Layer 10 of a small transformer language model trained on English Wikipedia (15 layers, counted from 0, width 128).
A neuron adds its activation times its output weights to the MLP's output. To switch it off is to set its activation to zero at one token and run the rest of the model.
A neuron's activation on a vector x is GELU(weights . x), where the dot is the dot product.

Input weights of the MLP neurons that the questions are about. A number n stands for n times 0.0074.
n22: -29 -17 -6 2 -3 -40 30 47 7 12 -20 -3 -6 -37 52 -67 -49 -27 -34 -12 51 16 -3 16 -12 -4 -18 -27 12 -22 -16 6 -36 2 -49 -12 -7 -48 3 11 16 -5 -18 2 41 -11 81 -6 -32 -20 39 17 -3 -56 21 3 -21 24 55 10 46 3 6 -23 -15 65 10 -11 1 -8 1 46 -5 23 29 34 -1 34 9 -50 -17 -24 54 -13 12 49 -31 7 8 -4 -25 30 22 -2 17 19 -60 -7 -12 -13 -21 37 0 -32 -7 -6 32 -33 -2 -17 -25 -25 -19 -17 -1 -22 -23 -8 16 4 9 -8 24 31 6 21 20 14
n182: 5 44 31 -1 -10 37 -2 -9 42 -1 -10 6 23 -16 -13 26 -6 -7 9 -8 -36 37 6 5 15 21 -22 -17 -2 20 -40 -4 31 -18 3 41 -14 30 5 30 17 -47 -14 -22 -3 4 -1 -20 -30 4 9 -7 -21 17 -15 -1 -45 7 -1 10 -6 -3 -32 -30 -21 -12 -11 -22 20 3 50 -37 47 -2 34 -1 -1 -38 12 16 -5 -36 -9 17 16 -26 -73 -19 0 62 35 32 7 -42 -30 -19 10 -27 1 -5 -15 29 5 -7 17 17 -13 11 -13 32 -21 30 -23 0 -14 11 -42 6 -7 29 -41 32 39 -1 -35 0 22 -15
n192: 2 -22 35 13 -7 57 0 -12 -35 -26 56 9 -10 19 36 42 29 -26 -28 28 12 18 10 5 -19 -34 0 8 -9 -17 10 20 7 -41 -2 20 45 44 0 40 38 5 16 21 5 -19 -25 18 23 1 18 -26 -17 -23 -35 46 -4 24 -26 -58 31 -23 -21 -1 -19 -17 40 -43 6 -5 -51 -34 16 -8 8 -10 -17 20 30 -26 -48 -20 21 12 6 -23 1 1 16 9 30 14 -12 51 24 -14 -48 -41 -33 24 7 -27 -10 -49 -12 -13 7 9 -7 18 16 -2 5 19 6 4 -46 34 -14 -17 -57 -37 -22 -5 18 28 13 16
n196: 62 12 -11 7 -44 27 43 -37 13 -28 26 12 11 -22 6 -7 -14 23 1 -19 -1 -5 -20 -18 -6 -11 -23 -1 -33 -12 -14 38 33 27 -10 -4 30 -3 33 -24 12 26 -2 8 1 -26 -15 -29 7 -39 -14 -11 37 -26 13 50 13 -11 17 -19 17 -19 -11 0 31 15 8 15 59 -1 27 33 -6 -1 -8 6 -50 -46 -13 -5 7 -8 -47 -13 34 60 -13 -7 22 -1 28 -3 19 0 -25 11 9 -3 20 -24 -11 5 -43 11 18 -33 -20 6 4 -10 -43 -24 26 -15 -32 -22 0 -12 -31 6 4 30 -33 15 13 -55 12 -35
n264: 7 31 24 -36 42 -12 -23 5 22 55 -18 10 -13 -25 -2 9 7 24 -22 -46 -20 11 -16 -18 46 -20 -15 -24 -2 -14 51 -95 39 -31 -48 -33 10 -10 19 -11 -17 -2 -9 -14 23 13 41 -45 -20 14 -2 15 39 64 14 -18 -17 13 -10 -15 -10 -37 1 -25 -23 14 -13 14 -18 29 -7 8 10 -7 78 5 -12 -35 -6 -17 32 38 32 -2 -34 -13 4 18 38 -12 -24 2 19 -17 53 20 3 14 5 -15 -17 13 12 -11 8 13 2 4 -45 -10 -64 -39 -41 20 46 -21 -30 -2 6 38 25 -8 12 -10 -30 32 37 -10
n269: 1 -8 24 -3 15 8 3 -2 34 13 13 25 36 -20 -11 15 -44 -40 -50 83 40 -13 22 -19 6 19 34 8 -5 18 -3 15 -12 -21 7 -56 -22 7 13 0 66 -34 -9 3 42 14 30 -12 14 11 -18 19 19 8 -9 20 -19 -45 42 -16 -19 -27 9 -4 -14 -23 23 -9 15 11 27 -17 -5 -12 2 12 41 -10 -16 -28 4 36 26 -43 19 31 -1 10 50 0 -10 -34 6 -12 -24 11 12 0 -5 7 -58 -52 -9 -35 -34 -37 -16 23 -22 -41 -18 24 -44 -12 13 -12 6 8 2 -20 7 -22 11 -15 -22 47 -14 -14
n285: 18 26 -5 12 -20 22 10 -3 -19 13 40 -4 8 1 68 16 -6 -26 2 13 30 -28 -15 -46 -40 4 2 53 -6 77 -5 5 29 -18 22 13 -3 14 7 -10 22 -3 -9 -20 29 12 7 -6 12 18 19 -55 1 -4 -3 -5 -12 -8 -29 -58 -1 3 26 26 49 -7 17 40 11 2 15 -6 4 3 26 -49 8 -4 8 10 24 8 -13 18 -11 -7 -12 -11 6 -56 -2 31 8 -23 -32 -13 -3 15 7 9 4 -6 -36 57 0 9 -21 -4 -1 13 21 21 -58 -32 -14 -11 35 -6 -4 -15 -53 -50 -26 -28 17 21 -29 -7
n292: -14 45 27 -5 14 15 42 -1 -5 57 48 -6 6 13 -42 -21 9 -21 54 -27 -44 -2 11 0 -15 -8 -22 41 -21 -47 -1 -2 -8 -49 15 -31 34 6 16 -24 -5 28 -1 -4 -9 -28 34 15 6 6 -7 22 32 -26 -30 -3 -18 -22 11 -37 2 -28 23 -9 63 -36 64 1 2 60 -53 6 19 33 -15 -19 -5 17 10 29 5 0 -6 -36 2 -42 9 1 43 35 41 -57 30 -2 -12 -9 5 47 0 20 -21 10 -3 1 11 -54 15 7 10 13 -28 7 -29 -25 15 21 -11 20 -50 -27 -37 -1 1 -8 63 -28 -31 -9
n325: 25 24 -12 1 -3 28 -11 11 13 11 8 -8 16 22 28 -9 -12 -8 12 24 -30 1 -53 1 -32 -23 28 -1 13 -40 -31 45 49 22 5 -15 29 1 34 -14 5 33 14 -8 -27 -13 11 4 -14 6 -31 21 39 -10 9 -3 -23 -46 -16 -55 13 11 44 -51 62 -8 -39 -17 17 -13 -28 -19 -31 51 -3 -10 0 -21 33 18 -10 2 -15 -11 -12 2 30 4 55 21 -32 10 51 -12 -35 -10 17 -36 35 -5 16 9 -34 45 -6 -4 -14 10 -12 12 -18 -5 52 -67 9 4 1 17 11 4 20 -40 -29 8 4 -26 -25 27
n372: 21 -19 -37 3 -53 21 20 48 -31 -12 34 2 21 34 10 -1 29 32 22 59 19 21 -24 10 -4 9 36 21 -12 22 28 -13 38 -23 48 42 -7 -41 16 -12 1 -12 -64 -18 -2 -10 48 -1 -11 -16 -50 5 -30 14 -27 2 3 -36 -17 4 -6 63 16 37 -7 -48 -19 45 49 33 -3 5 40 -37 -4 -51 14 0 -34 -13 0 21 13 -31 -51 -7 5 -44 8 -58 -13 -27 7 -17 -13 6 30 -7 35 -42 30 -5 63 13 1 10 -19 9 33 -60 -53 -44 -10 6 -12 22 -11 17 1 4 -48 -20 26 -10 32 -4 -60 -5
n434: -9 -14 4 16 -16 21 26 -1 41 -6 11 1 10 -37 12 -7 -38 5 -7 4 -30 -23 -54 -16 -17 70 5 13 35 -1 -20 4 12 48 -1 -16 -31 -25 -16 5 -30 -10 4 -25 -20 1 -3 -1 3 42 -29 -6 28 -4 -36 -40 24 -1 7 29 -1 20 -32 46 -20 18 29 -4 14 -4 -12 -1 21 39 41 41 46 -9 16 -2 -17 22 8 9 8 -11 -38 10 5 -57 15 -21 -2 26 7 -27 -54 -39 -17 -27 41 -12 19 1 5 14 39 -9 -7 16 -43 42 -54 -29 3 7 33 21 48 -4 -16 13 1 -19 -20 -35 3 29

Output weights of the MLP neurons that the questions are about. A number n stands for n times 0.0073.
n22: 31 -7 16 80 65 0 -32 42 -7 6 34 -8 8 29 -32 5 -29 -2 -28 7 21 -4 -27 -3 0 1 17 7 -33 -5 -33 41 -56 34 -28 -24 -10 30 -13 8 8 -43 -25 -3 -56 23 -12 -9 -8 -71 23 10 65 3 13 -23 -44 5 18 -38 68 6 7 -30 8 38 24 24 50 -16 -29 49 -43 13 11 18 20 25 -18 82 10 -11 -2 40 -13 -23 24 -34 -69 12 -6 -18 8 -44 -3 -5 -9 -23 -19 30 35 13 -10 -8 -10 -17 -14 -33 27 -13 -9 2 -34 4 -50 -23 21 24 -40 32 -11 20 28 8 -8 -12 -13 -12
n182: -17 -9 17 -15 33 -29 -12 -29 -57 -29 32 42 17 19 4 4 8 6 -7 -37 -9 35 32 3 19 -14 -27 -16 4 -10 -6 37 -1 51 9 -52 -22 -19 -8 12 -38 -11 -31 27 23 -21 -23 40 6 -4 1 -10 -4 27 34 -45 11 19 2 12 18 -24 37 6 1 4 4 39 20 -47 -64 -2 -8 -7 -25 31 -14 23 -30 -13 3 3 -25 -25 1 18 45 -11 -4 -17 -32 -14 -4 5 -12 29 36 2 19 25 -15 30 7 0 14 11 34 -4 -14 -30 -23 15 -25 -1 20 13 48 21 -6 -13 -29 3 -12 -15 31 -26 1 -2
n192: 27 20 -3 -12 -36 -21 -12 30 -49 36 -34 19 5 11 -28 2 -14 19 10 -38 -22 -57 -10 -30 -18 27 33 20 -28 -12 41 9 -16 48 21 -34 -20 13 -4 12 4 -61 -23 -27 -14 -21 13 -31 -5 -2 42 10 11 9 15 13 24 -8 12 42 35 6 44 -73 22 -19 -18 11 -3 -10 20 -40 -16 -8 16 24 22 38 -47 19 47 13 -5 0 -19 -8 22 -2 -2 60 2 -22 10 -12 11 -2 -4 38 7 -13 -8 -5 -18 -1 -4 -15 -3 14 -10 6 -4 -5 4 36 11 -73 29 14 -3 3 -6 19 -34 0 -1 17 2 -44
n196: 32 3 -10 -24 11 -29 -19 38 -2 -1 8 1 -19 47 -19 -14 -12 -5 -8 8 -10 -9 14 -7 -8 -28 5 9 -31 6 6 -13 -1 6 23 2 -18 0 -11 -12 -32 6 -24 -20 14 15 25 29 42 -21 12 -8 -58 26 -24 25 -19 16 -16 11 -38 -17 -35 3 2 11 23 -8 -6 -29 -4 45 -29 27 17 12 -2 28 -21 -20 -3 -36 -4 13 13 7 43 22 18 -21 20 4 -15 4 -4 24 65 10 0 19 10 30 -2 2 -21 -30 3 -17 25 -6 -5 -19 -5 -12 22 1 -14 -18 -8 5 -17 3 -22 -18 9 20 15 13
n264: -6 27 14 7 -12 -35 -5 40 34 -23 -34 6 21 23 14 -30 15 18 -3 -52 -25 -20 -36 7 15 -2 -13 -9 -29 16 23 -50 30 28 49 -11 -46 21 55 17 36 -30 1 -15 -3 44 -3 -10 41 -13 34 -55 6 18 -62 -26 -17 24 27 15 -17 17 -49 -42 4 48 16 7 -40 -10 0 8 -1 3 47 42 -27 3 41 47 -8 17 -30 -14 -56 7 15 10 23 3 34 11 -66 -40 -18 -53 1 7 -14 -46 8 8 12 41 -16 35 -43 -2 -16 -12 9 -25 33 7 -21 -30 30 21 69 -9 -26 -10 4 15 -36 -1 -28 17
n269: 29 9 -36 11 60 -30 -42 45 -55 -13 43 11 31 -26 -22 10 4 47 -31 -56 -78 -41 2 -7 2 9 -94 1 45 52 26 -55 -12 -2 -2 -9 14 19 8 -1 18 30 13 -57 -13 16 30 4 -18 -13 32 22 -48 3 22 -13 1 18 14 8 -21 14 32 -55 26 30 45 -15 -5 -22 -2 -62 -7 -27 -16 -2 -43 -51 7 34 36 9 30 -2 -33 -47 -5 -5 -12 5 -63 -38 -48 10 26 6 -32 40 20 10 40 46 43 -6 -21 44 41 -8 22 36 38 -6 80 -51 25 -52 3 -13 48 13 -33 -11 2 -19 47 -20 14 -40
n285: -13 4 3 -2 4 0 -46 -27 20 28 0 -5 -2 -42 9 25 -13 18 20 -75 12 8 -34 -30 -10 12 33 10 17 53 -3 -3 10 22 43 -36 7 -7 -58 23 -14 29 38 -28 -41 31 -8 -36 -25 -16 31 31 -34 -1 -3 -4 -8 33 -44 -13 -25 4 -18 19 -35 4 28 -19 16 33 -61 39 -15 -50 31 10 -21 9 25 7 6 23 40 -37 26 -4 36 -24 17 -16 -13 34 -16 -28 14 -16 37 6 49 -8 0 29 18 -7 11 73 -28 14 -38 49 -13 -36 -8 15 -5 -2 -19 -15 32 -16 3 -56 -7 10 -16 -2 7 10
n292: -9 0 -10 3 20 28 -57 -41 86 9 69 -9 -34 7 26 -36 19 25 18 -6 9 22 19 8 -41 15 18 -73 -13 -32 13 5 -14 9 -7 -15 16 12 -3 -43 25 -6 5 2 17 19 -67 18 -34 13 -20 40 -10 42 14 -26 66 -29 30 3 54 29 -16 -20 23 8 2 -12 -26 -2 0 45 28 -8 -61 21 17 -2 29 -61 9 -22 -57 4 -17 2 4 67 3 -15 -3 33 25 -10 -22 -67 -6 -56 -3 -13 23 -14 -18 34 -7 -51 37 -48 28 9 24 -35 8 -20 -8 18 -16 -2 -8 -11 17 21 -22 19 43 -49 18 -11
n325: 1 -3 1 -9 26 -12 11 -11 -3 40 10 1 -17 32 16 -22 -33 16 15 7 14 22 6 -12 -14 -12 -29 10 -7 -29 20 34 -8 -16 -14 -31 32 -2 51 39 -22 -4 -3 -38 1 32 1 -21 -33 20 11 6 -37 7 6 3 -22 15 12 40 7 -42 17 0 -17 28 -1 29 30 10 -22 -2 0 -31 11 -3 50 14 39 0 0 6 -6 21 -30 22 -40 31 10 12 -13 -8 11 -43 18 5 -4 -24 -13 -18 -5 -4 23 -29 -30 56 -20 -41 -17 7 -10 0 38 -10 -1 -41 -17 -56 24 7 -26 10 -30 27 1 29 9 1
n372: 52 -27 -31 0 -17 58 46 16 3 70 -2 -12 15 8 -42 1 13 -24 -50 -7 10 -25 3 -1 27 -10 10 31 -24 9 9 46 -17 -9 6 46 -4 4 5 27 -22 -2 -54 -56 -35 59 22 -18 -24 -5 -28 -84 11 38 -42 -21 -12 -17 -27 18 22 11 2 -40 28 -62 6 43 -33 4 1 -3 3 17 -17 10 26 -10 36 31 50 36 10 -29 8 -42 9 -17 -11 7 -35 -18 41 52 40 -47 13 1 61 -41 -64 -34 5 38 -4 26 14 -39 21 9 -17 -4 4 -1 86 -63 -23 13 -16 -28 23 9 15 -81 -6 9 -17 27
n434: -7 30 -11 66 -16 35 -41 11 -19 26 -15 8 6 23 2 43 7 30 60 -6 6 1 -21 -7 10 -23 40 -4 -37 -7 -8 13 -7 37 45 -15 15 23 18 6 4 5 -33 31 -53 62 -24 -12 -27 -52 22 33 -9 -5 -5 41 -16 23 -33 14 -53 4 -23 -12 1 17 -24 42 27 15 11 36 9 -20 -35 10 -8 -9 7 6 5 -15 20 -37 -22 -23 -13 -55 13 -22 -18 2 -8 -1 -7 19 -27 1 -25 -40 16 1 32 -27 2 10 -64 -9 -13 10 -57 -25 -16 17 -9 4 31 5 65 18 -73 27 24 -36 -15 34 -4 9

Each question names a token from some text and the token that comes next. It shows the vector x that enters the MLP there. A number n stands for n times 0.046.

Then comes g, the gradient of the next token's log-probability with respect to the MLP's output, scaled to length 1. A neuron's effect is roughly proportional to its activation times (output weights . g). A number n stands for n times 0.0037.

" Church", then " was"
x: 37 6 -21 -8 5 0 10 12 3 -4 23 -1 11 19 -6 -4 -7 5 6 -22 -32 7 10 5 7 -12 2 13 31 29 11 -3 -19 77 -6 -14 -19 -2 -25 -27 -48 22 -17 14 12 -7 -8 14 23 -29 29 24 -38 12 -5 -32 3 -5 14 -5 -34 -2 -14 -9 -5 8 -4 -14 -59 -3 -10 13 0 3 4 7 -15 10 20 0 4 -26 -15 20 -1 -8 9 -21 -17 4 -6 1 -51 -19 -2 -19 5 -11 -7 27 22 3 -13 3 13 19 -11 19 16 1 10 29 6 21 14 19 15 4 6 -30 -8 3 -10 -30 3 23 10 19
g: 10 -38 5 -14 27 6 29 -8 14 -10 56 3 20 -24 -1 9 -30 -9 38 35 27 -28 -10 -11 32 -18 -11 16 -39 -19 -7 16 -44 18 16 -38 -9 29 7 -22 33 15 -17 -15 -6 18 -21 11 -3 -28 48 15 -39 -1 -18 -46 -27 27 -49 15 9 16 17 -41 24 23 -43 -3 -15 -35 27 5 -22 13 -22 34 -17 -27 -31 6 -69 -15 -24 48 -7 17 5 -3 24 6 -22 30 5 -4 -32 8 -7 18 -16 -21 34 27 54 -7 -19 21 -21 9 4 36 18 8 5 -7 -32 5 33 -8 6 -6 10 35 10 4 -11 15 -9 -12
Switching off which neuron hurts the next token most? n434

" France", then " in"
x: 37 -9 -19 -10 6 23 9 -2 16 -24 31 -22 13 40 11 0 -10 -12 12 -23 -20 -10 9 22 2 -11 13 20 13 7 17 -5 -11 61 3 -8 -10 -6 -42 -57 -28 36 -9 14 9 5 -11 -11 12 -22 20 15 -24 -14 -9 -21 4 -5 -4 2 -27 -36 -1 -29 14 15 -6 -21 -42 -1 -3 20 -7 22 -12 23 -28 5 -3 -15 2 9 -27 12 -6 -8 8 -26 -1 11 -15 8 -30 -17 -12 -4 30 1 -19 23 21 5 -18 20 15 1 -25 34 2 -46 0 5 7 7 5 23 17 9 9 -3 11 24 0 -8 8 14 11 37
g: 12 8 68 38 24 -25 -1 6 12 -17 -25 10 -1 53 -39 -7 -44 -19 13 39 -44 -17 9 5 -2 18 -25 -16 9 26 -3 11 8 11 23 22 8 -11 6 4 -46 19 8 -35 -4 -26 1 21 -21 40 1 26 -10 -16 -23 -10 -11 34 -15 31 23 -1 15 26 -9 -1 -3 -51 -2 -26 -11 -15 28 -15 0 -20 -4 -5 27 40 21 26 -2 -5 1 6 -4 20 -47 -20 -65 1 -28 10 -7 -25 10 -14 -36 -76 -25 32 15 4 -8 3 -19 -16 19 59 11 2 16 11 -3 26 21 -25 6 4 -13 15 -23 30 24 -23 -28 14
Switching off which neuron hurts the next token most? n325

"-", then " R"
x: 16 -24 -17 -8 -8 -4 -15 -6 6 -11 17 6 -15 29 13 17 -16 -1 -2 -12 -10 -5 12 24 14 -4 -20 13 11 33 9 2 4 26 -7 11 -17 22 -32 -40 -34 21 -21 63 0 -4 -13 1 -5 -15 19 15 -18 20 -9 -8 -10 -23 30 -17 -18 -24 -9 -38 5 20 17 5 -26 -29 2 -16 3 25 -2 18 -13 10 18 -15 22 -3 -20 -1 22 4 34 10 7 -13 -3 2 -46 5 22 -22 25 -4 17 18 31 0 -31 -17 -12 -16 -17 25 16 -52 -21 30 -8 19 -3 27 -8 14 1 -7 -20 28 14 -7 4 2 -4 25
g: -1 -9 -9 -39 -38 24 -26 34 -7 22 14 32 -27 -8 23 42 17 7 26 -5 5 -12 0 20 2 -13 75 -28 9 -29 13 -2 8 2 22 36 -46 -25 18 -24 -6 20 48 19 -20 20 -32 27 -19 -22 -31 -34 2 -45 14 34 11 5 1 -1 -25 -21 -21 17 4 -2 15 18 7 -24 1 -22 -9 -2 -5 -23 -29 34 -16 -22 -28 20 0 -2 -17 28 -22 -23 -10 -68 -1 3 2 -4 -18 -8 -11 9 -35 20 -27 29 -9 0 -27 30 -2 2 12 -9 18 -1 18 26 -50 50 -1 -14 47 -3 -9 30 -30 1 -5 45 32 42
Which neuron, switched off, raises the next token's probability most? n192

"ins", then " such"
x: 37 -9 -3 -8 -3 -14 -6 -13 7 -32 30 5 23 21 9 -10 -7 -7 6 -17 -15 -7 4 22 22 -32 4 -12 -12 10 -2 -5 6 47 -23 8 -31 16 -20 -26 -22 13 -7 46 15 -15 -15 -9 20 -25 12 25 -27 13 -10 -19 18 -2 -1 -6 -18 -18 -17 -23 12 23 -9 8 -30 -1 -1 8 14 6 -2 43 -47 -14 23 -9 -16 -14 -17 9 12 -16 48 -20 14 8 -13 13 -33 -6 -9 -12 38 -1 -26 20 10 14 11 4 24 26 -24 23 13 -21 -27 -13 20 21 28 24 -2 -6 -21 7 16 2 4 -3 -7 16 -13 13
g: 1 -1 -12 19 -11 -13 20 2 -20 -14 -44 -6 5 33 25 0 9 12 -12 29 7 -53 -21 -11 -7 -16 -25 29 -3 15 29 -14 9 35 -41 -11 22 27 1 6 10 -38 17 -20 9 -30 -8 -22 -20 5 8 -3 2 33 -33 31 -16 8 -22 41 58 -7 2 37 35 41 21 -18 -8 26 9 -16 -21 30 -32 7 10 -6 -22 20 20 36 20 -1 -6 -19 -10 49 30 -28 -25 -44 -35 -56 -14 0 -29 19 -25 8 -18 13 -19 34 26 -11 14 3 7 -41 24 -45 -29 -15 23 -2 -8 -1 -5 -2 64 -6 -34 3 -25 29 30 -12
Switching off which neuron hurts the next token most? n264

" Con", then "c"
x: 5 -9 -39 -15 9 28 37 16 -2 -8 22 -2 7 52 6 0 0 -33 -10 -21 -31 -20 4 8 -17 -19 -5 7 4 13 6 -32 10 62 0 4 -26 8 -23 -50 -28 5 1 50 -1 -1 4 19 -4 -16 25 11 -22 44 3 -30 10 7 17 -18 -12 -13 11 -17 -9 5 7 -1 -10 -21 -6 -7 7 4 -14 24 -13 3 7 -1 -6 8 -24 1 4 0 20 -15 5 3 -5 32 -39 -13 13 -20 32 8 -14 21 -25 -5 -35 19 19 43 -35 11 7 -22 -3 22 10 17 -4 19 18 -13 -12 -14 -10 8 5 -9 -3 20 -6 11
g: 28 -6 44 19 -18 -70 -3 17 18 -6 -22 8 10 38 9 -40 2 9 2 18 -25 -4 2 24 -37 -5 -15 28 -9 11 9 16 -30 40 -30 -27 4 2 -11 -42 9 -11 9 19 27 -44 -3 26 15 -16 -6 49 -13 19 11 3 24 -2 -40 26 33 9 7 25 -23 17 16 8 -23 36 -37 -3 16 10 42 32 12 -64 40 -10 6 -6 -68 25 -23 -19 -37 -9 -5 -13 -48 6 -4 -29 -45 -17 14 -13 2 -3 1 -11 5 -4 -10 6 0 -33 12 -44 24 23 -9 6 -17 17 28 0 -2 -3 23 -3 17 30 38 -16 -15 17
Which neuron, switched off, raises the next token's probability most? n285

" par", then "ish"
x: 9 -13 -41 -13 3 14 10 14 -3 -16 15 -5 23 39 6 8 -12 -22 -1 8 -11 20 15 -7 8 -9 14 -4 7 22 7 -24 -12 42 -10 -6 -21 -2 -14 -47 -68 9 -32 36 12 6 -4 15 25 -10 28 18 8 30 15 -2 -7 -4 -9 -8 -7 -20 5 -20 -20 21 -20 5 -48 -1 -18 26 9 5 18 2 -36 14 -22 4 -11 -1 -6 12 3 -5 21 -29 -2 -5 -22 3 -34 14 19 -33 27 -25 -4 24 -6 28 -12 -10 9 24 -27 12 12 -8 -1 9 -12 19 6 16 16 1 2 -8 -10 13 -2 -27 25 19 -24 24
g: 15 22 -36 26 45 21 -8 -25 46 1 -9 13 -18 -20 1 -9 7 4 -5 19 -9 -19 22 8 -39 -43 10 -9 2 -1 -32 43 -24 -41 20 23 -44 20 4 -19 -58 -8 -9 15 7 7 18 -2 12 -10 -22 41 -21 -15 7 2 12 -15 5 -4 12 36 -81 -12 37 17 0 -39 11 -30 14 13 13 11 37 25 32 34 -28 10 15 -1 -7 12 -39 -28 13 17 8 -5 11 -2 7 44 10 -11 -22 -18 -13 20 -29 7 3 25 17 -22 3 -6 -27 -42 13 -11 37 -3 30 -27 -20 1 75 31 -4 -25 -31 -9 -7 -28 6 -1
Switching off which neuron hurts the next token most? n372

".", then " By"
x: 44 -21 -3 -5 4 -5 -9 1 8 13 25 -2 20 23 -6 7 -37 -15 7 -25 -13 13 -7 18 18 -21 -11 2 6 18 11 -3 3 56 10 -2 -22 4 -40 -57 -15 6 -19 12 10 -20 -2 -4 10 -33 18 11 -6 14 2 5 1 -3 25 -1 -11 -20 -10 -27 12 9 3 26 -37 -17 2 3 -6 16 -13 30 -9 1 -5 -6 -4 -5 1 -19 26 -3 47 5 8 -1 -5 1 -65 18 -9 9 20 5 -6 25 -13 6 -24 5 5 -5 -15 19 6 -37 -2 8 7 11 10 4 13 1 -10 -5 -5 23 -7 11 -9 0 -3 15
g: -14 1 14 -8 -1 -22 -24 -6 26 -5 -12 -24 -23 19 4 -45 -40 1 -5 -2 -43 -23 16 19 -13 -5 -42 -1 19 -38 -16 44 19 37 -11 17 -9 23 -18 -21 -13 16 -54 -24 48 -4 78 -25 21 24 20 32 -7 -34 30 14 -43 6 -3 -14 -14 10 36 22 -13 7 -7 1 17 12 -16 -2 -4 17 21 3 13 25 -4 21 -6 2 5 17 -18 15 -4 12 -41 14 -1 17 11 -20 4 10 2 -8 59 -9 -56 4 -3 -27 16 -14 -39 -5 13 20 28 22 -25 -59 46 1 4 31 -4 23 -39 -17 29 -9 -21 -29 13 31
Switching off which neuron hurts the next token most? n196

" ge", then "ography"
x: 10 13 -38 -29 5 -3 1 13 -27 1 27 -3 14 39 -5 -4 -13 -20 -11 -30 -5 -2 1 30 8 -5 -3 -9 12 14 9 -2 -4 54 12 -2 -3 4 12 -53 -38 13 -44 31 -3 19 13 3 20 7 21 17 -6 26 -3 -15 16 -6 27 -16 -5 -24 7 -15 4 15 -16 -5 -44 -14 -15 15 20 13 1 41 -38 5 -2 -6 -39 0 -14 12 7 -1 33 -37 -5 -19 -10 -9 -33 -2 2 -6 22 -19 -7 4 0 25 -10 1 29 25 -28 35 14 -19 -1 15 -10 5 27 29 -10 15 -12 -6 -5 3 26 -32 -12 16 -2 -2
g: 2 -22 -16 -8 10 -18 52 -2 -8 10 64 24 32 -11 12 34 41 33 -19 -14 -43 33 15 39 40 26 -7 6 -10 -22 18 4 -16 16 -1 -7 15 13 -7 30 -19 9 -29 25 24 -28 23 -33 -10 13 25 34 -17 0 -11 -1 -3 -24 1 48 -36 -14 3 5 33 -42 27 15 6 -6 11 69 -13 -33 -17 -22 24 0 -13 -29 -6 21 -4 1 1 -31 18 -2 -23 12 -13 -38 6 -8 -41 -15 -5 -5 43 -19 -3 -45 24 -13 17 -17 26 7 -20 21 17 -18 -24 -25 23 -57 -13 3 -26 -7 0 -8 -6 -27 16 -14 1 -57
Which neuron, switched off, raises the next token's probability most? n264

"ial", then "ic"
x: 34 -12 -27 2 -10 9 17 7 4 -15 25 -1 -1 27 7 -20 0 -7 -12 -27 -10 -23 -5 22 -10 -24 16 -2 -18 23 27 -6 3 58 25 6 -16 1 -20 -27 -31 6 -15 30 -11 -17 16 15 10 1 45 -2 17 28 -8 -15 -11 -12 19 -9 -5 -13 15 -6 -13 20 -38 29 -43 -14 -9 9 24 24 -17 1 -41 33 31 -31 -9 -24 -13 1 -5 1 0 -42 -1 4 -13 21 -23 -6 0 -26 20 23 -34 17 -12 9 3 15 3 15 -24 20 7 -34 11 27 -4 21 -9 26 4 0 -21 -3 -11 1 25 -19 4 27 -10 10
g: -13 1 -17 51 12 -15 -9 -5 -17 -14 9 -36 -2 13 10 -6 -1 -2 18 -17 57 18 -5 -2 -25 41 0 -30 -29 -4 3 -39 -34 16 -7 56 -11 23 -14 -26 -20 23 20 -23 -8 -12 -11 -5 12 -5 -8 7 -5 -40 20 -20 18 -5 6 -16 26 -44 24 -25 14 -3 31 -26 7 -1 -30 5 -15 -5 -34 -6 69 17 1 -31 -18 -8 41 -11 25 -1 12 -43 -12 -5 -9 27 -2 -22 1 20 2 11 0 51 -3 12 -3 5 7 49 68 -4 10 10 14 -41 55 -32 14 18 -22 10 22 21 -15 -10 9 -28 -46 28 -54 -1
Switching off which neuron hurts the next token most? n285

" in", then " northern"
x: 48 -18 -15 -33 -5 12 25 -10 11 -6 27 4 27 20 -16 7 -28 -27 -5 -8 -12 -21 0 2 7 -20 4 15 0 5 14 -6 7 72 -3 -9 -18 25 -7 -12 -23 1 2 20 17 -7 -14 -2 23 -24 21 11 -12 19 3 -18 3 3 2 -12 -5 -22 -1 -17 -10 13 3 -9 -9 -27 -12 17 3 5 -7 24 -26 -2 -2 -29 -28 1 -2 -18 1 -10 27 -22 24 2 6 21 -64 -2 17 -5 29 -8 -15 44 -10 3 -7 -4 5 -11 -1 13 21 -32 -10 8 11 25 19 23 5 0 1 -11 -2 24 -3 -1 -4 11 -14 -1
g: -30 8 -11 50 -20 13 -44 4 7 28 17 -2 -2 12 -6 -11 -23 24 0 -64 12 -23 -26 9 26 -1 3 -42 -13 34 4 44 -33 24 -21 51 1 -20 -13 33 11 -10 0 -7 -16 -7 -14 2 -11 -17 31 6 -8 -1 23 -22 -37 -19 -17 -28 27 -21 28 -19 -12 41 -15 -15 21 11 37 0 11 -7 -33 5 -9 0 4 -3 -11 -18 29 21 10 -1 10 34 -35 35 -13 -60 -24 -23 18 -26 -13 -10 -33 -4 16 33 13 -12 15 -7 -18 0 -14 37 -34 -19 7 -11 -19 20 7 86 53 43 11 -12 -3 -22 19 -9 6 20
Which two neurons, each switched off alone, lower its probability most, in order? n269, n192

" into", then " being"
x: 40 -28 -13 -17 -3 11 14 -14 5 -11 35 -5 10 35 13 12 0 -22 -12 -16 -21 -18 21 20 -1 -28 1 8 4 -4 -4 -3 -3 54 8 -7 -13 6 -6 -15 -35 -4 -3 46 0 5 -11 -3 10 -14 26 15 -27 21 8 -14 2 -11 -5 -2 -17 -28 -13 -27 -15 25 -4 5 -20 -10 -8 -1 4 1 -8 12 -42 5 -2 -16 -21 -9 -8 -6 14 -1 31 -24 15 8 -6 25 -49 26 14 0 28 13 -34 43 -2 3 -15 2 6 -21 -20 15 27 -49 3 -9 8 21 12 37 14 7 -10 -5 0 16 -10 9 0 20 12 -14
g: -2 29 -5 31 -11 3 -3 17 -11 30 -12 18 -59 27 14 27 -3 -8 52 -8 -83 -5 6 -2 -3 36 5 -27 -42 3 0 6 10 -9 31 -7 16 9 13 -3 -7 7 45 -1 47 7 2 -43 -10 -27 0 -4 -13 7 24 -9 56 -17 -10 2 10 5 -3 13 41 13 -1 -3 -45 -2 33 -30 -27 5 34 -41 -18 -11 -35 -3 36 24 -39 -39 0 16 4 -5 34 -27 17 12 9 -13 4 15 25 -15 -10 -39 -4 41 -12 42 -27 -11 -13 0 -5 -14 2 22 22 -29 -4 -41 -24 -61 -4 0 13 3 -2 -32 17 -1 13 32
Switching off which neuron hurts the next token most? n192